Layer 6 of a small transformer language model trained on English Wikipedia (9 layers, counted from 0, width 96). Numbers have three digits each and are written without spaces.
A neuron's activation on a vector x is SiLU(gate . x) times (in . x), where the dot is the dot product.

Input weights of the MLP neurons that the questions are about. A number n stands for (n - 500) times 0.00074.
n8 gate: 457452422481615565484557476576507510544437382453533661595516706538478738641553892276737398649364661497603476548533622537346510565430339571510507506426380523391536442329497835455405506608570431391533527480500546429500742653423578561493510604769412404418450400441613445566407430477537500416
n11 gate: 474449469560476455486568468661587533593472493415521664514424370493534449378467451383595329433481497555433522510621656489489213450456597200417496616325256594486674548736332450585647740219480391664454622489417451556564190473503556497685329666388680627496444569576404690415581461373285535429
n13 gate: 513378439711648575497567450699338489721528528514597561454326628478577621517442448616628541390474593601469403567262507493196350507623450667623517399482464698483751517507427500349407649360270420503556599614565326468696483493574634560609567554554363476792493583373500480639308503270542569381
n24 gate: 606343599555728374446563544252422600543756540723620597384546268594361466407569320329391562362566419466520391405567437677541699412556496450315618606333339343784805530339647433700620553260702469602547552671442554482481558496591573383330646511669358430492676419542447611603480383809539326575
n32 gate: 545492417399189438533489455546225307250720519548544294470558457345639471361565685511331471521274496539578466611403378589387507656585496399434682582492527544677533619450584500665467496511514680468630339349445158552398315518618409649642522666557598541599264630340572482282641397708463515388
n42 gate: 497633582556421548472682564540541504598365624552538543432705372460557372424568685695510262430408590433458601524486247549236688634730517554476598376380500319434562493629576513466445432437440400651587609670466302568457549557685627507676440439411589430436712529329629180471388344493427369447
n47 gate: 579508698347416698522474448266379508493738541485463340617756593477493618478624386528471237500624431610304405675444573655566428476539280547576555418489317500577555532280292588717449464496447445685662354555507623387623511610382638504649515749648272478553673344598303691376433478552570591437
n65 gate: 486567550459400440468281552606392530335518592569525433489589634588577356693615747548572468601492600598435395331445360522473443367684631191518525643588410436623690158556662268539389472517469330374529430601332529689528551367482557556544544582291607631452609677579744326576329438609515428339
n68 gate: 319595459764650268612290396412556305486493324571363358522583497467558449281326489450546563422485339616666463466511627418515497298547577590417553602478493476454339486365255705445686469527405289377532822314503753290369599439558580391386429497482490511467638562563583562519450440550518479464
n75 gate: 413639422661630453575650419450552294353675486340634507440520534605513607626497653454669521367577689410771600423483457556485537591553405409606510437620507551390661503375589513554600358583580359423379539421592446626536614477533695693546601368664350562560479496763736585580813545778462493479
n78 gate: 478584467439745603564384372528413361692473455480591497361513645411493379507193456568426268516586406530378518424739436527536630525607494331570578510424563443635614417507409393717285381354601554484520455375620570620435534686657403432603582500556657425486635707346553314411367541398381353384
n89 gate: 542296708546426573733654246647567538368389439489567423600573572159278547441448668635541415629390600356586523583455666590539551532693411653482298478417523705664271493373411425435500914511539496529481398630452500604553723360424500389670432529538500612450336419471460529551552694582444739602
n118 gate: 598414377534600394275642452639339626358504301424504608496571412458354479660466475394618668369359557524366332328627578460523415629479431691728504437790526535622632444399493600510411468344400381465384526489607482742493536545514635476569252680433411652600532642344637366713482673359442732693
n119 gate: 436522404411611433439745603349388418628568467376389537493308370664688486589547376569522478396401486710634481556569548493443568490580407472561485552518399411684611669537820545539288454364594421612598434655518603483611724608437386340573734145489486300455612410461613426527409366238377564734
n134 gate: 428595317389384457471578459641391508396434706485278371432410479492525571645569471552646340402496642539496648232426441515608385707500448655388363628642625431434467482360631419475569589736507310738379444284645569780647676511305504574541578532466500482628522584486507184527256562706467525337
n148 gate: 299556388532447626630401493612406607357289479398296399445285467649513572387261497471577570458511560555287486543391510408546397535542478474404642643346444536382443549514560651474667408484393456480429404288270467578593325503415567578694589635701314432465470427689549777493446530476419613337
n154 gate: 497504401516304510403609465547445679694282468612500475421647436496503466634513643308683469640196472328490399507514766503687497516387616565414703527256626500535621269568566583433604534543337493476535617503469473455523698483315713299197532408421606465546531366449581422562465441549552596651
n158 gate: 457424390460611535573507378511490619489399568655524518529410219837575524427553355584710256331322678493574504469610447578589459546402480559448496514364682465472605627220385315326462562432311381371419457472368545552503486592299570436279617400460237595630486379621404603585539356383620368379
n172 gate: 399651441359607662446583374447431422304481464306358343409484630507451312531467790515765610786527497555596375648625560350426506497388603494416420488623356475376770475474528570500576537598536484494567597339462406535527627436555528442622439537484541646448519342506667497560446471535497378548
n177 gate: 351519577518275621352410371481607382519356740410681573573281612590468374574549694695515711311406345377698442373613553376681537612511628613566429453515334581400389591565578689713592671257668363626608413645581691413692466407486482461447556646454449470389448434467576631433639608635784581470
n189 gate: 490387421320479434490521590386539384664430561564423671340524459241517459591711429597567594642385493695468617548386383557504548613571409255483621565468394385444343318533356510531398586727679489493748568461570354674375560503602643758593575524300417599518391504448239500392362567751507388582
n210 gate: 262691500353529616276675368338522591470647462511683607325529475523475482339531637630603658504496624668326336532545322619594435569511799308369500532650343238566602507580401504246383579383560559321378571389602485369528448635597409244650526471477507522625482772569558316484433518474381613604
n218 gate: 336512559532355548582564565551351535447440680466385779292474332512424587515489455297343281532607459754331434697549351613361334458482504577615417692534438574440704562566664718420627672536766369540353428493374666420428388518482411518807538463705382481342571414703584306429421301530530667466
n230 gate: 521477688430555511452321601554350515731321541685584622345431643477479418708689474398588511422411653621419603536656490596632572618673430471478507617601382271688431407363500211504467216606585393511463504665303446452542463578668569244358504608481373489451850599449407381605622522570319598422
n231 gate: 578447389618294604598648455443420462737522246331580141560461308415345543431561636486616369504600402429214375536504580588732166541504503453633599451548613590456471475617387381365467578560461515404331400544280568486493442581160666528356522457428471478654526439421471436411368591327342659511
n241 gate: 461496769496557377727515586532614445554549356301470606555665734472427478624646561485686387646633504578393393326542648419275695514668623433568477194535504579416255619205618693733299511654376549400588636420327579606405511412338643573512381627500399450559481603451604634404588675573263541492
n252 gate: 607665674331610496540478481295585599399485689444684573565555634621339547544337623588559489546617570572522423568624374571410547350567564518570590324719404496656684467603625401676415421550262404209530587359577577524475470332636427489654507347531460411683366427580590329219578786251612419257
n255 gate: 507431531386455302542493489511602482690496713564402339438375414589323541727556472413788511514351826250525628476514527408299684669517382337678617626568416608415598617431430426603405462700422535445365514652497326438368518442397552452543529524227274457478511577531500607578390433692511626546
n8 in: 568579518400702590645636630534627358297384604412522519211496496604423440565456496486315370570365536560397474379474376595724582541514493421439280461619572399558702272451540497298678472419381475535493741547388421534409536570429453504640751586560248456586485871705475371408471306324716569611
n11 in: 563544801343472677521243514441468642486556688333711537751556328533371531535592525554532237459657363346358364431489463450321476573388460417640521568457493535479465307336475595589542572330327482510394651472350517447730401387449381180686561441485503528496465460444607559560319585379585490372
n13 in: 413529306599534677703528585623441472500455518521576593439480497540647416493377566632721493390339548644427561325304402702463398572560592357719462399588392480538682432421462464433782466557470476688636394559774432461530524453470360527430679415346319441301476579524327602760406465389413287553
n24 in: 474305559599492318384402566424428665671536755646392696682599473496469621540583480450388356597436524757375771488736546200449611428284554733591180648545483437681512366567468577465376665767519745597346430327572326530658363620558603504639610571297437472347327341627308394373451597403674580504
n32 in: 624322507469707461507605493327625603449350544460507455359468658655715329415399655473547589310462753371525191385496463591340320395438411560457486312522582564504443482481547572476504297331472353535540372726116571533569489389570639566354398472522475338389691616457619423530402648511525461271
n42 in: 440455458320511581393467661556564644271439672489511418578398643530545347539443334291300415452651731385576507416667490533693553692610421472557504562438411542543649567682557462688557224593548242434482431428394634704517529576643457562256623440363613381507274616645391472515352310550626607649
n47 in: 487441423456401546347580471388447669464347518468190415367634510432320455475778597483486472552542585500399697490616453579742412470452592454673590445383548549364635444244454294295475542372404661576579409640702514487586425604563472770638583472367419752699486638542465749591612443439295496409
n65 in: 300485482559748692401664474512676455500430383519280355409446647438404468562669544711445489511411409579552722457571598474434554500242465493482344667451229598621584385588797637557284421380486537521578470390584540510493452482432507230646601666656714703470537779460234482434467441541489639545
n68 in: 552388487637441445333839618541493591280552510470546326544371510521379503663346513453556627636361598561609589295317425464702681491513406374513507665711667633424624410520503371497611465456551641347351329559562296371582566389529526459393480393514545523476546380425445652646447576553358445540
n75 in: 433812630696456563618503258525486469510507649503520293231650556693520540493548674442463554412335561382514454583541359647349657452698639374678483352441388500575547397525686390477476378409435486618439403456426513592442347546562460657290507447465550592392486324544553699632698653374561537514
n78 in: 768337400250551587408607458550507349334714535696558450405695637525457490473631555471687490510395459732606557586486487538569389587372520540669373490587585443520463473698589556473677587576474541483188451520358625519529305332580679457552379752525655503549596390436420560612590610620407561441
n89 in: 508375707594210306326409583688513334550965661495393584514403447561608517482336667303419562716320522273523617308809419369357690572509513628540713570377365292563487430570339466374259754409491397426617422648398704425608239391761620565249436518634278414431356757442654460675423383215288522623
n118 in: 455496411368555541621486496645559539563580432430355457550274446416547331514302598768638303607537583527605298574426526563838558546443464544442609322638349449510390660622569414608552554483410521574647592368627706513666403755416376758641493514557483538343458540651700527324384430462465617525
n119 in: 513420548597413351510504547669339507461500716493465689558517641326629520695641440409556556507474025336465504240678450468533559593490617510594401493475602517511455565638504423640626387602517384456461479620295628621412570459387329605611578383547302284435669478351373541433592528496705476681
n134 in: 425580633531482139591214451477431583582445680415485606595572411264376586845339430405507361465616496671629603614489382633422374528391388320319533607418572576628555478504482363557679256744370467607360698408569471521500471447386493606474478514402409640262320592420557529481293504330408544496
n148 in: 622466500699446596723332744621550530735597589424471140455564422572538612421426547472684575615347496458605868630613548631687585425538400408350489395305635446554611387522446493374464578371479392468533526540500511578691645591654411633500229738478400471493493436554284440336631649445522421398
n154 in: 360583650543614401590356564624601650620677496493469623410408469606497618459412437397333344550496282574511655612475526532290438628206503257528486392358623644490604612604382430520465452621222305473336387382435613565260469382422669621620398414450600353332524475603483616482507465507300517380
n158 in: 517530661537507433664685716612382342747400581666400467423317378496507545454510388664347507514579447458471496336424317518666694517335599384458179310405381465529376741533550586490536441462473725372378606568588500407411464708424521490623420514500338417566762359426542588542673615777414528572
n172 in: 636493541589486605435514599677452415458665504552183375728483453413420571527500410385534703437719308731573525419762543409354497800480510544616441580451489544548421419586610510584294540380563479406431482483739493474603503490564568717542587548696469660472462252490581222536577417632531555573
n177 in: 448339261402460482537459296546548473564493300444769446496525547582486306690441608229655357518660617615507381561463577440406431500521408602343574579444519314400845623611596479407522558222198533432764444585734489417557574479446613657369392544645376385500370554672572587617526326374533408459
n189 in: 385259497624427500461511442375416482539412688362553613747621486682527247472470372648465472277563468555642650455564433429862545553486530548493663773435460371264458590617739598435521201588639437483450403422503684421503634422575545575475539645391500504580419529577428455761511599500638476393
n210 in: 581640636595390483700458518688573486637293699524403363496456591606580655661627427550338483460643521332385212453665497441361538327463672442617483624564345664538428680486673414524572564473440597564727302604449459694683378544550579470613577575439699577532420460315707558639465521566423404419
n218 in: 638420586493598490493361486276472421333444511454392565565351586396625660789352652242556549692300699520376646606596490514489296500402604672646295503575500597458528600740591423258559582449497296507564457676642500382557532548660344534514393559627656461356479496385407590496553715468535472610
n230 in: 493413593490464432420426519386301421415438638460428681575686440768247348525446247483402388657350312613441617564537503782492493246455608489561577454585617651686670443481377514433449393602580525521526204496514439714618708423444396648548342675436575595500620685349678482631705460493383543493
n231 in: 601485577500641412604489782399604565655437259620422647588423296677331471533409474589407604210516259467530225376655465560397511493597546445541553388439457471399359336407381618525352354561461358616796242586544607681511705713482275360511477383569507474826500504507504434508440478470526700451
n241 in: 376623311548530350345445493514480594321358465357412539629520675546683777500376490442527675627607439414449489431558574398525377602406374610343527385624584654547631606244574474434487384480474426543572507425373263437630524588474386536607558660451403568653408324507401779393575432732541356418
n252 in: 518718508475508726413465535552245130519694563588428464263609541540434519856453442606386508441633511593623444414295489523265703356346445628262519504395413643550398489464489588697393675677412592311615562527311560397350458404489519489461605440528406269594397313413515541742627251431592386585
n255 in: 629587569558416553366582428609376576285409576652316573517510408528611700397459266522523647377457554523480538477449551456689394538671555530443619621462472390419594655510470455461440474759633470706476497382553473688548621497366427461462650579629330351645341728447405665127497530409432563582

Each question shows a token from some text and the vector x that enters the MLP there. A number n stands for (n - 500) times 0.014.

"ar": 472585352409446496508483560729443467638335548462409431584646588527419518537489531468507637704615409704542597367328529359444432332488493407436654348613599480506497511503310554453691351524623640533527395508510419326418526435579588496290572401640478582498468589639559379410279708500416615376
Which two neurons fire most, strongest first? n68, n134

"l": 648452501652502495463536633559439554726484703573429585518531316589556335441476416522751499472672498572622416521400642542427485523610514468432590571671686563519405538352473580640440573579202527434416335537329520353584500629558414660480467510608701642519493527634558411406430607626403639434
Which neuron fires most, and how strongly? n231, at about 1.5

" 18": 696735513529549527424504557727565501499491561417421521525644364697549621579531395360406528490505299538537402618420686433532298557427458421449336441530561472456412450590608424191549639567330600530567336662473580335543536706724428496515441370478739467423448510497669493523529461482519503520
Which neuron fires most, and how strongly? n218, at about 1.7

"art": 783650522405440326558522597435750487650318610395420574609680473472755504366547608525306490400454650537523744565570461374465481353508423539502696514513425409483555585256524578496641506713426619478483536522449586471486426751513354589553476554466543601409379398553402596443406560363418514565
Which two neurons fire most, strongest first? n47, n189

"h": 234508485451608652446598579584440513646200474480435455540622528539398502435661387346592651610579488625495409399433359375521495549517459404492680536584558328328624571551479415380533453575400458510372487462455382499575443593509391401284487535530609724370491647474449404599468407657516403409
Which two neurons fire most, strongest first? n65, n189

"d": 625585467245405498426591722499482521471381581442541746541558519517751362327631453349474455403526440398417560514539581469422540488408393522574524705429602645434191470484526443395621541750552531579600577494303685479433530472463489475448369434337648410511472601617390437465464577608526456372
Which of these neurons fires most? n189

"6": 739665549477621521516598506599664503584604773634483561579609410732442608730567319547433469550499464575468514572558470395530524604475335567394471326695577353420367600396561370429551467438508519553595457538551605375585447473685552376586432476579527591479382477333554480440644640450481483596
Which neuron fires most, and how strongly? n252, at about 1.3

" and": 494677544538624679406539532520438558549559531563503581441704461561473419482764632361270484493520531447584424381474371494513604514353421549513463416429599365195447462514468518500470461587450581599582417502454437463421574472601372645371602447430380503154454526551673376506530577558589539476
The three highest activations, in order: n75, n42, n8

"im": 582715382644422505473548549774448631538395484527656675511596468511559461531463590517345390622510585310487473486610593559495534453287233534440589689306690434523449418247484407538575563643547668317602467482574495552527322408407451542279462507480533367507435495363603324371471532486565727570
Which of these neurons fires most? n89

"a": 554527398447588713557501508562504747597427437426426447631494440665619304319443491474316769442606515616609491504515478330447694449385414526521524648543433488474399497541611680479660653498458585541501534628411442476390520590512527334549503515588376473517468721447627473423559771492759462524
Which of these neurons fires most? n134

"g": 527503366337516530427514617446433409634609526353575472485590421617549546480579535456445572752605546722466576714534392444502407393453301423486473617642555575537457632569470522535589472671446525587239359540522776472431343520467303402318570514570640420514368333709359418491400437450293504406
Which of these neurons fires most? n218

"f": 257519419440633431610655637529353510489359552627466465650565507552595483372578668450661671595689376668665360519459390296467575470400396561571464434755561380345592458460405488497683581444520503646491320522362510467463459474348459319434406402560485574474391502407351446623499662499613498562
Which of these neurons fires most? n68

"y": 400457435431661470481490478519482659520377493274390569706610580586621576523646475625565439717493475490453461259425316359490480492460505329490501570509455395419459380463516421480674257535414536577470376486397228419302564501603409612372465667651449517322411441614406311387578542393327468382
The three highest activations, in order: n241, n189, n8

"is": 625471427454564777515685496670488312652403551433445415648536726572649402469542461510313519637514441494465537399534439421484586718533421278531552742502619421539540404421464316377652351457540490554278272516430484455552492396348655370386585457519654467431675460446541503545555654474479504726
Which neuron fires most, and how strongly? n78, at about 3.3

"i": 472560282681464623429550580667360466584504518332496436456476474609623296458477567554643660572541382772539360552422602440467512477602351506520593529488586318269367443336491391436693315527367682567410559474468564569336487547670499474403513568724552555503547610516569417521511516666400584418
Which of these neurons fires most? n68

"ist": 650536536479604340407449485419517357565548547597326455611668602574485701565427362453357516441426412648647342386379629638539505453370394322615613525557592501488483499283561551482503547553590513516324339542683445503262588224420383530315496455579696502572427591678505486597409677514335625454
Which two neurons fire most, strongest first? n68, n134

"id": 631486488483503618435481496430491510494485584495341601666591646623684718622659381366518586506553636468551343429551573424454549472450443372550660574677503545346493503219472361331458167603605366545558334438511445683266398403400315546451493446575511442574320484578424359510479612593560598429
The three highest activations, in order: n255, n241, n189

" p": 588631338536380517404597662395557409479371542518529573696588431644463451541511531350341388483623550430577565720544575557431541399565348421532489550491546566220493447368429444448463607708474543557477594492611626376379497435463574569377427525475568462333643697462520633448326455430517419425
Which of these neurons fires most? n119

"er": 511486479608582516417557481646597440693465605342422519507566620672597648505666406380573530696509439326504417256524530386496458409400457284501547517491666536350547500598306500445515222570475506407392315492565429432319408700576374511379445699537470485355548476621590337567569492452443476489
Which of these neurons fires most? n154

" t": 705628416298462514459552460563491437494322557525431422551490539690578594461408444449421470408570549422563473478517404405314505541354420463810525461465500472465400536450365609481488549731456640543249540444576541387497505439524469391173464431501609447470607747584519461524488407535449547428
Which of these neurons fires most? n255

"ag": 715462483655503466426438517534457589734588501411691546618781352660509393374665498468420384696572612638540417569558521528506519531620481624364412541580483697460489551385509360490515551623403667581492516446403650555457352409405441685317431556503498676535454474626392292431279540580396374408
Which of these neurons fires most? n24

"em": 516531421485414437425617563511454548465465470398502658556636505663620523430484430455301482489570544339487491529510620505551546477413276404353538701307471160403424250432380360577507568715458485447492491437476680471381337337319322296418342548384597376472499609475601401408543493469584479602
Which two neurons fire most, strongest first? n154, n172

"at": 597407456477572816512377518485627436630672485553330475771503645523355680369641528456525566687572567330706441498597586455459605542663461442407613562662488461424434522325398402345600378609595529610381336638439503650457496395551435384405337421572510594474464467587406447586487408540393649312
Which of these neurons fires most? n89

"nd": 603571408329560608558589704434599420514300523431440552592714478580580337425444606552444462486549442562548392493610650584522470624375501345468613574515627480436498699386388602464390730606297619746497580626434437569437363426609514514612385389553586506437646490498403253429248500403449480331
Which of these neurons fires most? n11

"ia": 467572495403637717577615536541397615594443530381527388505560552702547457427414592406523647684504416640479440533622506237565543349582486547474548467483475318282515547523471439464645497564568598632433440428456510453255512602602585452449533582598384597355447595524503203411502577488493497533
The three highest activations, in order: n8, n148, n172

" I": 674699438450620508441589610606466491470501492301501581603650436532294621287463538610615432537740394388601547520565463510562732664499365546643490500286584569416488380440511385373442744464448580241459476471652530445467474438567581636427497480587466599230510656509509451521505466445506478500
Which neuron fires most, and how strongly? n89, at about 3

" -": 645549552349826558463567489459462534483495508621707558461435324473543533458607299504382427559480449449470463520432417413581539514486574428552573506435520471209273454495463504578713328566404515565723577549486223488480412458316445418368563531379422318354517580608608429528552491430456435377
The three highest activations, in order: n158, n172, n65

" r": 641612394399567717524628613420342414453476625524459576497481531789539478546714425502428686387612718501593502552587597484436479449478360562579406682537468497578330506441401415361509472728356529472543502446558481428544467462553494599416332515483536546481496615572615571413308430507534467448
Which of these neurons fires most? n255

" ": 631491370462428502477579563425481450438370653518656492471446390524558559407568395640372448640624368393489557581470458417685532523487584230515359655503397419480274490457421538411704292487452459663693440594434411428519545578423346390392368402411465477402353639625547512578728502451401281394
Which neuron fires most, and how strongly? n172, at about 0.83

"m": 617569464452508329518550601562427524641530538779538625426508341496558517556634652394321514789538361541482485461442440314518584457633192456416422638570500513521403568303464594567523386347461597317411567636568692462392439342389378511417392669371539640358407460535432502371631365534434614454
Which of these neurons fires most? n24

" P": 624605414416469490412453727569467471459311475536587567584631494722419567450523506582434529464734550492573497619446472471432578491513407430558413430516559581272492525568535492471476429621375646463430457453545584438383544546432600584437493474466504533283517687454560559420406511529647435549
Which neuron fires most, and how strongly? n89, at about 0.5

"and": 524610546407425374516386607644389594625443578433561432533493575570748575462758440478413387637653505524399472442463477466349510512286415382454554621436526633468528398384598480491411607318485640524471458511378502615511469609613292598427458511686524554318525512607689745468552590423805618575
Which two neurons fire most, strongest first? n11, n148

"s": 547540519380628518654536589672613398652340343350534607527714486517398460388332487438479490549611577494515424294503477605480665631539528440385499537593561484389435602385382406515388622760440541405640393548608521565657354432660437537479417651597579453357564654546637310449355603502482576492
Which neuron fires most, and how strongly? n89, at about 1.7

"e": 481476386501550695640626586358464452554477571560430549502485489652491704445512489368656488611574401578563484451543455250528488483285400494436624515518510517407502425350396419381547247740508519584509382437386419571303358482583407581373511474493491593227425464365552250395592553503572446519
Which of these neurons fires most? n172

" N": 560507471482562684503556627657369510487266548549554612477662488779590523403509660634462484384674469500576445530445442518455583491417327506564553523476613557432425426551526489550463467458268563517362414464536406543467556597514618497437472437604526721416573662507514497469491419552464474473
Which of these neurons fires most? n158

" B": 471663457242618545480452675594367459497293566366522456524693578759514518610551531565487676367593395543490411669557337454443540480420404434588560595495566429492437558473472548596601523401457505559377520379540419566432517536643714442430420509615551538369558651491431480423423483501384442571
Which neuron fires most, and how strongly? n78, at about 1.6

"es": 477474440487684749529560572421398451553465666424389502522518534636568809573431426502574495557414359576576499393506434352411388441454512381489591542530522395356542588347419482315536151709610488507576412370453487538340426644716552451357475625428518563252497480580499385396599598466506484469
The three highest activations, in order: n189, n230, n148

"c": 548544552560450610628621530414692456690602435539514529555594538585404616579424509600292594654553430650351439675612450459463575625696452495597548564378582229528428479533457445426462348327597556477223400614516685672548339358383438441126450521578603441520503561510318560466427424470555427566
The three highest activations, in order: n231, n78, n118

" In": 496635489503507545350645672569636478431547667460502523563644321538514579342455609250469632518531597453449510454297656243528437565341587362559430585464584512370424458352367501591435468398597490552713385556383448629519639428470402407489508592282506591372349590469672752496459512356448487492
The three highest activations, in order: n11, n255, n241

"ud": 652526544343555529238470571454402476464566541512379558664555580566430455599676481716267559473591403438430576422307591422392580577552226496342667584624553642415579521503450719415441495579549634621556621408497533615431375512343381581488465391600492558494466617606446305597380728474449649558
Which two neurons fire most, strongest first? n134, n189